Layer 4 of a small transformer language model trained on English Wikipedia (23 layers, counted from 0, width 64). Numbers have three digits each and are written without spaces.
A neuron's activation on a vector x is SiLU(gate . x) times (in . x), where the dot is the dot product.

Input weights of the MLP neurons that the questions are about. A number n stands for (n - 500) times 0.00069.
n2 gate: 279498527428264409493359597601389552525568427414663420714483494353571512359376545418491367552753462355540678508365404383434361327752558647544796564505252744568519394547491409392469682481676329
n9 gate: 647562703562699404391453304340360397343442669515521166590316557483447423750626346521680418672484542349278297694592531397610600684509488297488554591567633450714314514720577494737704423477234706
n14 gate: 483659624218459516178568462451445508258696400368613357973362239250766487684546672685333596493669496423610448173464481703365397373291648223351439353409574516530694196764753681489582489516598636
n16 gate: 479499505603311465535544344167444264547815658673595512263359398611670606490569418723641462716391407548638481514535098587082686557349514572542555365360604802479425584308665643483718711565164554
n27 gate: 339548826339641588593728367290569934569539661576238240723276593568410549376626686382499368521483572659628521369568236733652329535568290328594529563606637640687403497505358109306315664439491532
n29 gate: 322534554505567627697453416362279347452712575432449347378514243369571558215555546437450345301577177678457359498569605325532692411308433225556454529701649512647785708390570369657515481442055512
n34 gate: 318397557375273522536728296260772610592487602628483568333339689435730794637407433252615500690717784587749355300392755407281687557632641426583583167414819753340656537645675628677556646357717404
n38 gate: 390543720767535520331473308568674265087528484511301361372221798350606458457293280336134314621554696481362391626503427393431778442219449580560626715561658665457567546633432545339450614351460407
n42 gate: 598696527328638629274482518759822457426311749526450510729483247470439599431434441310560209545102418532789689507509263452445293533603740545638299556449420428465558422590337526491301305461627686
n48 gate: 525508470273517638360372546589596662607535341376360651517300364357366579468677638611474633656487185308698379730322527415702375360392485334651741380489563513297567707523662379711745381769734344
n49 gate: 354444800384316633361460466785741578672634422670287648332545546710274514358582468419351633519646728605463460528694086229506528447573480666341416212536554265684424359538731329306541541710426637
n53 gate: 440567318338607704453609471618136651551500216653777417692394516703598444700610373383641501580427580532687690448468259350476596444811504640642654334483449203317635424158478588435495695476493316
n54 gate: 636539599479382676329613404442405780567632600271575572662413245256408419416492661465426454722478415502709634395332429723597521423481583563604443671437209311279546420418606464424650509434513459
n56 gate: 540145374450541579591420749478580460527307752423642579515525418564701383325744495471377348768363624578515385421236508699348808280361656328675438411674692414706370311798228257362470565424503433
n66 gate: 452515287525461417594316655458530713583536376396390579385473317630472771348428610563826193685686387439504425397416431678258407572366650474575682640671414510596673787568386391446626342360372575
n69 gate: 697728639590436779512625650352686763454237576453501514430260463509309159490492502765335611245409494736537375489612621812227609743646553420441505494486545735651403631674489735587624347562490478
n70 gate: 550570398479605708429728766506578669526562468550432536564453399468556686530393448587282331593576538706585380643683427407503435312641684680371697489522437367868387575486339512189517663299573501
n81 gate: 513372525456524446499669459341404334433520572060331541391675552641498385583652326476292513439531550779465509673508788803764286568435436597583384390296487722579434622557327559468424592387443330
n92 gate: 524497571476288366675413430276435540339625624308591324409657443496501387528515380479456419321406292489638320541588411607431597618683305488701727656519400666268465422577643495642413475457528516
n99 gate: 610457742562530562782541513237544500335413313445337183630229337424493630535551462619345406550386535225544511393816580578395674619481596681324524693362203455505645562660610596524482507315387480
n106 gate: 298299530481220613565630437590356362366439494461390540519344547426633525479592515445662646803658711442638354354753677595482520535527328567620571337596490388481472444484427464640709638712475403
n107 gate: 408336542666512735587476690589498701555458384395572591554717278400681824490269634632256482377501376803732530556584436732442377560401689507380229458335378676699652524706387530371600424523322579
n110 gate: 503596477492281473358446536316949405649716721710472271559309312422720402651454400386525550703425537601353327378691302310162483363564539599509364786335340397227886574280507445321574423781333377
n111 gate: 517382826445500340274503512619596544388755443108645511351583464560427608625300737688415541495628438905360511440432948222750794644529489670409506661261316531623370422549447406403315585460131630
n115 gate: 689749404602477358657574415625475521558413575675412471343580407742538568682610652287659376404600397430626696677294567447526214386613642781229370253596378406223479343473612473226295593451698305
n122 gate: 218560517604703276635501461553531644411445430564729477441732529453500537069855467540628573466395580523654482619610511479583731638553578314485543445356622395625333454366317603459492458603461636
n134 gate: 632377354477394660539668708646607439368369169238588416540640567684505395549516600561397679487385630627676267183498555526520435594334596681443675613334275771649670802502393909410361589456190489
n135 gate: 678669269490527709443517376525789442677712677567493734374653349540290589271400715549534594681476509414754424483620280210161577470768379377354611586188448595320859454295521493634277588634480602
n166 gate: 606568655554312658514288633517455639488704553518234554611618632749581354477645420674503524600790689323434533405813293732336428224658636565421753462209361442753683761381700341153395641610307729
n167 gate: 375440598506573618369361405399351429457607689475547382430598493615422573555586405187434389490681522341659638334367312601634270675513515520302661483468550689482380799527444309307632385437672322
n170 gate: 585658457610507345599425652315478522406589588373677224483401455537589617600688530517567358550649448492691619292488279316567823357592743615607713611532313482286671414655187149481096706659604255
n183 gate: 366494463431504477522444678497629525672459389331656550227379498393571303485402257632331666547430519313522277565638817322536478665648478391666350744577512369159393266400327398295320303432627292
n2 in: 149437487460362483414401588592550673511594601519644369594291420502596446446310436464394382514693456468615453488298511430664566213784586562452816572517514736672592442530624599523544665647553249
n9 in: 431730500622436388689441276320186507263680644471447310362539333374342570465574637779549491464439274314555379491660703526489752568297311366479594536669293445391691765413462458643585497587250502
n14 in: 524550575332552479331552465333436522202724299388621509931225414546574562619618783561491469573400631174604475285357583483428524270347578400515568317306452425599635414781702701466548407424330387
n16 in: 643473528474590562656528405207547165494814625728364456290348504476415628310592470567776336665483604590487601701607278478082637422421381646471359390476545770554351470444730658550690748601213500
n27 in: 252328595336511499608421458214344630569502516634607238350271691420513525680482494202359272479405529482582356326479367730489457624596149366816446592436199467531401574543531534597308280570696217
n29 in: 459491406488750623390277292562589683398373558458533420247571514705643517678569390709615661871355513478575408546586636620455524466480392566538602515581483371279399528632513593536630670667716652
n34 in: 471400393182442418745523151333719505630655528568581307550469449183623678669215676355642607788574814479795345468532537595508673693596466409365517240560725695431407598553455572623522445405773455
n38 in: 435260707633462353316549436698581434259612352550385374521372739391578681590384313310208431529391601634308411674292309561497501436451397594511811469538573482512550460552388474280338590387421302
n42 in: 426444616284551430498449482682656387560708680419490139624479456680558548337356544322353342299246286526781447371590369562345388556770290368820532342635248467653403532700354869648523307542699387
n48 in: 282345385530622485712356451471458355372437464519819512344655779436740567470455372488403408560622531694571300609436630289230392563595172556588744467600318509576343678393472315437525311371478454
n49 in: 490277629148136524392370593703466500700430264646548514171360379824521358476473493324469823741469635416360353656658203243390584473659467632491409209510278143662507617366708579494636666809322385
n53 in: 325419589679442305543419389443473714735394650475847407654436560607522363382528551579515446744487417343594407553389326505489292473646508449233245704742317531629484491599540370377574378367457333
n54 in: 575597487380544557402572454389711562657500695349655404658548523462234333403261407509352265637650424404532652270164569528741462517343476613576348726465357468335606530631576590429567462443696338
n56 in: 718411554509520556570528863694445515446701472479592568487661540655686412677551297597424470182703454516444504563389303253691629454532502867514587341497362835419530388572516206750374453181524530
n66 in: 497503385590511419636344675401517608573458441473431602458472487527328740308464520517641206569520448484236353419292447751267546490543530543552637505552260612587646732635387387432484420515303533
n69 in: 774512677585468391241578888415233748532319412790526290523295778389604481732331345249545473317558631282797648368611281869329838427494415521565636554610411615319633180478266553352448378721657415
n70 in: 611323416517383484261396711498343592479441710388330461451454377368565577626296596404512494368391395491587520279353232507314176191460419640544561379627643490727315641337319573550711548363530336
n81 in: 418354490570543433537708364386436489591507655153725616355420541343408546318668238583384624362392632654561245459468715869747223514503449403693428501516588560359709377535407382318393675770524306
n92 in: 414467596508615592661764758638375338585519626394467609614534542292442651747238519496424726625589771600445302563801495550434412251167543547468626305654588363700490261389245479509474364477596193
n99 in: 544490332523682361458419465229484335534446723470580263555501664439330496718640523589345693729406401501550507439545407536426489430497686365386574553592409233627370560481345377462510450696561547
n106 in: 296464470691379687558645656291542402619765427458310498235542446638568374639745295436431537702535566584489365394709486622468704704557540246503571260628565659573413386355423520654692815637190435
n107 in: 393314426572599548511322729801352617608332438552653592569618392387617707629224865587239477458482543873808516482586562636491542439469640505640313345373368748562765566580287530332708399467442569
n110 in: 265311628663424602442392536432481446554777660487644062422367453612580506691547487317319617661502582378590384510304425548552465433399525256310727610372580403552581385351263713349716502496598309
n111 in: 475571297333549171672533543295512551408407519341521329706382625342607590508531426423490372699530365380663420548583450632521317406502334233550544716515770402545651716526577599310357462574510451
n115 in: 505578400624431329473639270389175570408653577643609456460632593433636646725409573461507471560325388549485607625631458255398500456423573527718559383735562508276549405400440415440571392507597409
n122 in: 419486486437725246485587400467469559416566417606500329413629377529353588196647360608405548446605680623488466570568578545692572489677538550485373422349512380642496558351362527505564506601310405
n134 in: 741293519675281589535374587626509545440210326113507357421545503496450483908648584684279686670579482584743418333228247621640448500491540585419676702517153718366358625496372767503166389603373495
n135 in: 694658339384418697554305330594578548672665716718683565574454407323516744165419779415528833809533430134800385509443399172178471549696574442527378759218593566418667559427592429507343279653674474
n166 in: 538582673525494562752583650449369392747748684558776603800404496734395393639665274524247764575892501325385748582579332665437473404378516561536681680265341339690631699342657544360388565491490883
n167 in: 530562416514282410647527383375558455502436506396489479241411430709308520213727315464471612492525631613636318719699800378497490292336642581293569411719346414159502456603709458634404284827695352
n170 in: 470536547809380571311589391300694350326519356342665640347562719492590321555640498838425365444562715405613424324449315680401442624374314461228531800517640383484366160661405658465830580538361481
n183 in: 370493308559375535463365564328641486699576324359590665207611584387537243695366432497525541369521209377367355628411726521534474706580705444737497652532692509374480485639328365344368456494732285

Each question shows a token from some text and the vector x that enters the MLP there. A number n stands for (n - 500) times 0.008.

"\n": 613657458550530426549389581501218357341521499438551547541587479404504327531621543596215540522364614348598570557305391618759680410469670383628793582628270370377344613592414469520537492398463231
The neuron with the highest activation: n170

" |": 454462612577603382456486613519351215527482518662556517555426488134450369591660348579405597598513420426293645453436618592442557360573393623451591315658470407382251572588539766489666355449556195
The two highest activations, in order: n38, n135

" –": 586384492504595339747418481393411288467280508424766348451590492437384398575439352561644551702569328533409623479509465654511619313683350420547707397640374352246457712541486572285441364570422365
The two highest activations, in order: n53, n9

"j": 580231430350628485640475484131480443540668642556452512501342651466512571487414684581510590563574303326345552599317447629591410491444546477607476528404316230497517490300517587537606362342784713
The most active neuron and its activation: n54, at about 1

" and": 694482603393538242679462639337363455485563328439500288586432583331390398460480433604648424646551504431514638514512537616454402403621160491641786500300266426466368571706472552603418304587599377
Which three neurons fire most, strongest first? n99, n48, n9

" 8": 513327543557608333481304570368405587469378669349527600516484574599887476625537540377421385616642503307440427569369709570378516493691410442455629387682316416365315556449584389618304230491429346
The neuron with the highest activation: n56

" 2023": 296489326377468247756533334523355697429693449255631381556429594257649402498572501347403545730600354467341504444406657592323573614494452625544520398640503403346372641532532352484337467502400349
Which three neurons fire most, strongest first? n183, n34, n111

" to": 582426505392489534748483751315398468544692390444596441670672435455391426668442456461512314585339468411555543655365488590493355592753359531641570566501360521459266603766441719674333284621494373
The neuron with the highest activation: n42

",": 569175416402533400603471548405415382486587426492586352426402576463392252463518559633621553642625461426452661530661521770700599221670329331590700460482495605278351694646481540522512310469546357
The most active neuron and its activation: n48, at about 0.47

" India": 495404385234375470576343391416412358508575422521542375500526832580470413679537339448468429712571397273442342499325484429363453554410203434426465156505516337505433734619581426486539559545519711
The neuron with the highest activation: n49

").": 599640598313525358266324342494362309487423536589593389429754536274601287603478474453420422719502392457546449673614608412603460294430356483526638482585497364384535735782446611614416388409610336
Which three neurons fire most, strongest first? n9, n48, n38

" daughter": 539394316472584587576283243468332462392584545555574497618510480362662514623560398357598457621497468419578349724281684515577765395563261426560491661212401431654597615433434796415497596602547476
The neuron with the highest activation: n9

" adv": 401599545516425419696289433428530547469577658591486466485315685572565483355447720359334250514393598577593431617513677439731348309611426514569615488353164309420272544709350622546555444541519421
Which three neurons fire most, strongest first? n27, n2, n42

" Ch": 511629391588577685542251654239430488613455396448655614561263562341672575650506699454546563774572527459446568768452519551664489320431549419515706597458428231694364480306510461488582452606590415
The neuron with the highest activation: n48

" up": 617284620341534306811512709416332504521354557515743616459459422342653457492356636272510513548463408572478609624663711556501580467549406286504656410347397364408373532517356474790644467590573464
Which three neurons fire most, strongest first? n92, n48, n34

" 22": 392359585356642367609419490269365518405433672350508549474423514470780502519486484364364459625651452267279372579386720544327613548584420457546630459639294559360188591563679360414402407448454324
The most active neuron and its activation: n183, at about 1.3

" s": 780442437397541425597479568371530411637369438405511549669347511620460546710471694468573666715545487441496317652496595645697455260594568420524642713651346497640337601582463652764616254421609505
The most active neuron and its activation: n134, at about 1.1

" team": 578394471385344340729408421468238367540559513297583433344513547508400707325411487392335301624561568368505626446445723357391417545683434374277724676452468371558654505550548683432518375661493302
The neuron with the highest activation: n2

" Cup": 488390571504408448823591307469378448469777498247609468428526494352572775593378534413316435616583533306548616567495509368578605644694412501246607587353464445488493590425557538317679204583548503
Which three neurons fire most, strongest first? n111, n34, n135

" 44": 347313409305685403573460427412343611317548671421536599544378480586855556522525592299449319533570382469323364472457639574352560531648441487467649451612344461321186638458590431539399243545497375
The neuron with the highest activation: n66

" against": 456570404403589454768437600215393346341641555628742503505558354372423387530420283236494413601500568409452769575426477684511349505544348438579520520323424533405373606724455661524476234623565543
The neuron with the highest activation: n42

" 24": 303394543348641388536427562359393581407447698389583576484440457556881571530398460383394454693627418267350364631443640539336613530605457504506561423700298535353228618519629365480449293503556317
The neuron with the highest activation: n183

"|": 327477523696472190426391366580194320624470683582482427694362536344369372708498440532348510608468679540501518476553568776529752537577384418441622435567320482390363528538541337514619457371515298
The most active neuron and its activation: n9, at about 1.8

" First": 419269318665398471607439450305348481221549450317598582554599620340491427421549579198418614546567479433559624715456574624429576572618332636572566450508293337497338416626314543500697476669310344
The neuron with the highest activation: n106

"ih": 689408338351498537394367780371337465399617562456439282420485566300391501729551633506448383537644364389238536562396586438598477338463444559459422322376334170523396503298525437489498475568629740
The most active neuron and its activation: n166, at about 0.64

".": 689394685546417418398351447376345381473541494485388429396759582377687416446511603499482514582317375539475620641655814621569455267332449363618608304599519469264465680719527628615509355436491331
The two highest activations, in order: n29, n9

" Pers": 579344457507686541479380391541367650440624555639704572412562644640401524650294820713481578441562638425525384641428584517461286288593379723479496403408533314675245540372485437632736535474451527
The neuron with the highest activation: n70

" 4": 497270593514633230513454497360368522479427639441563507593375520633851554543531615383350388602589535395494468493521721618424580599698357318500623401645449365392274568399672413681393262504403296
The most active neuron and its activation: n34, at about 0.9

"s": 663195540350540402661514592255254417503627576332873426415526571341353657587416621524617508644438352470609362562465643596543434450566639451460570502605460259540330589455475653671509561455659397
The neuron with the highest activation: n92

"an": 431349407495527324485571611133300340498476513587660568420459622351371542459408503432512666718642308328552386601296626483590341480366392510543452225407404225464570658388382416501377501463669421
Which three neurons fire most, strongest first? n48, n183, n81

"h": 540410464405591509626343704110408414612519570519450371536549728478370692673387626338511438585326362378292475716278488475550504307507415459478441433448497265556509620497670527519409467524802596
The most active neuron and its activation: n106, at about 0.41

"em": 614243480590347517600425601254423496697534560492644225436418499528515552671491593499409447819448358523680312612382558520587323359537442605612683455662456318612510581392269494516493587391783531
The most active neuron and its activation: n70, at about 2.6

" every": 511468585618738408772574471490314326473518326507469472668557646583484369594388492500442554575451455347753640770620636529375518607603484377556548402500382441729437441709418612616468312668336198
The two highest activations, in order: n99, n9

"===": 547584582537625321619530476455413488386401473462521639745373733496484276633396372483486614658435516434429649771466480500539568408474355388640598344691519255395449718615342411457750527361443191
The two highest activations, in order: n38, n53

"ij": 494149499364590450430364527292263467614705682437383480503438544598579462582462611734202500589541377528535409438430411653450422506552398581416657483391389246575498381327401572545659288488719645
The neuron with the highest activation: n166

"6": 469228488514527355450391332454440573478554650442477435678414733673726564629570662401441263502611333427462518544520548653400491528537507313501683439645572317377227485503554473719273271498366309
The neuron with the highest activation: n27

" spent": 368585498613537411654443422523312599453352521443532351299324404408413539647244529353641547403403673303485562703364519681316417388643375445482690614435516526492392684801344744606597526560572390
The neuron with the highest activation: n69

" Trophy": 469479567540347398811580296560380486388738366233600421440497552411525725453401466428306440614588540318514610501469578369449490634637264411162700513508538460395459579386525529406638240543530390
The most active neuron and its activation: n167, at about 1.3

"f": 551337575416544323504310641289409397518630581401735408394346535308397678593524657306557581459357373487565455550482671638462539334444518456434621409495348171538200361428353497501469432387748563
The two highest activations, in order: n92, n183

" defeat": 302325567526528320808312460391420506515665696558611446498378416281495443505410472290277485497481566512410605607450563514486485593573342459332476684245640350476671426561506776530568422631650253
The neuron with the highest activation: n110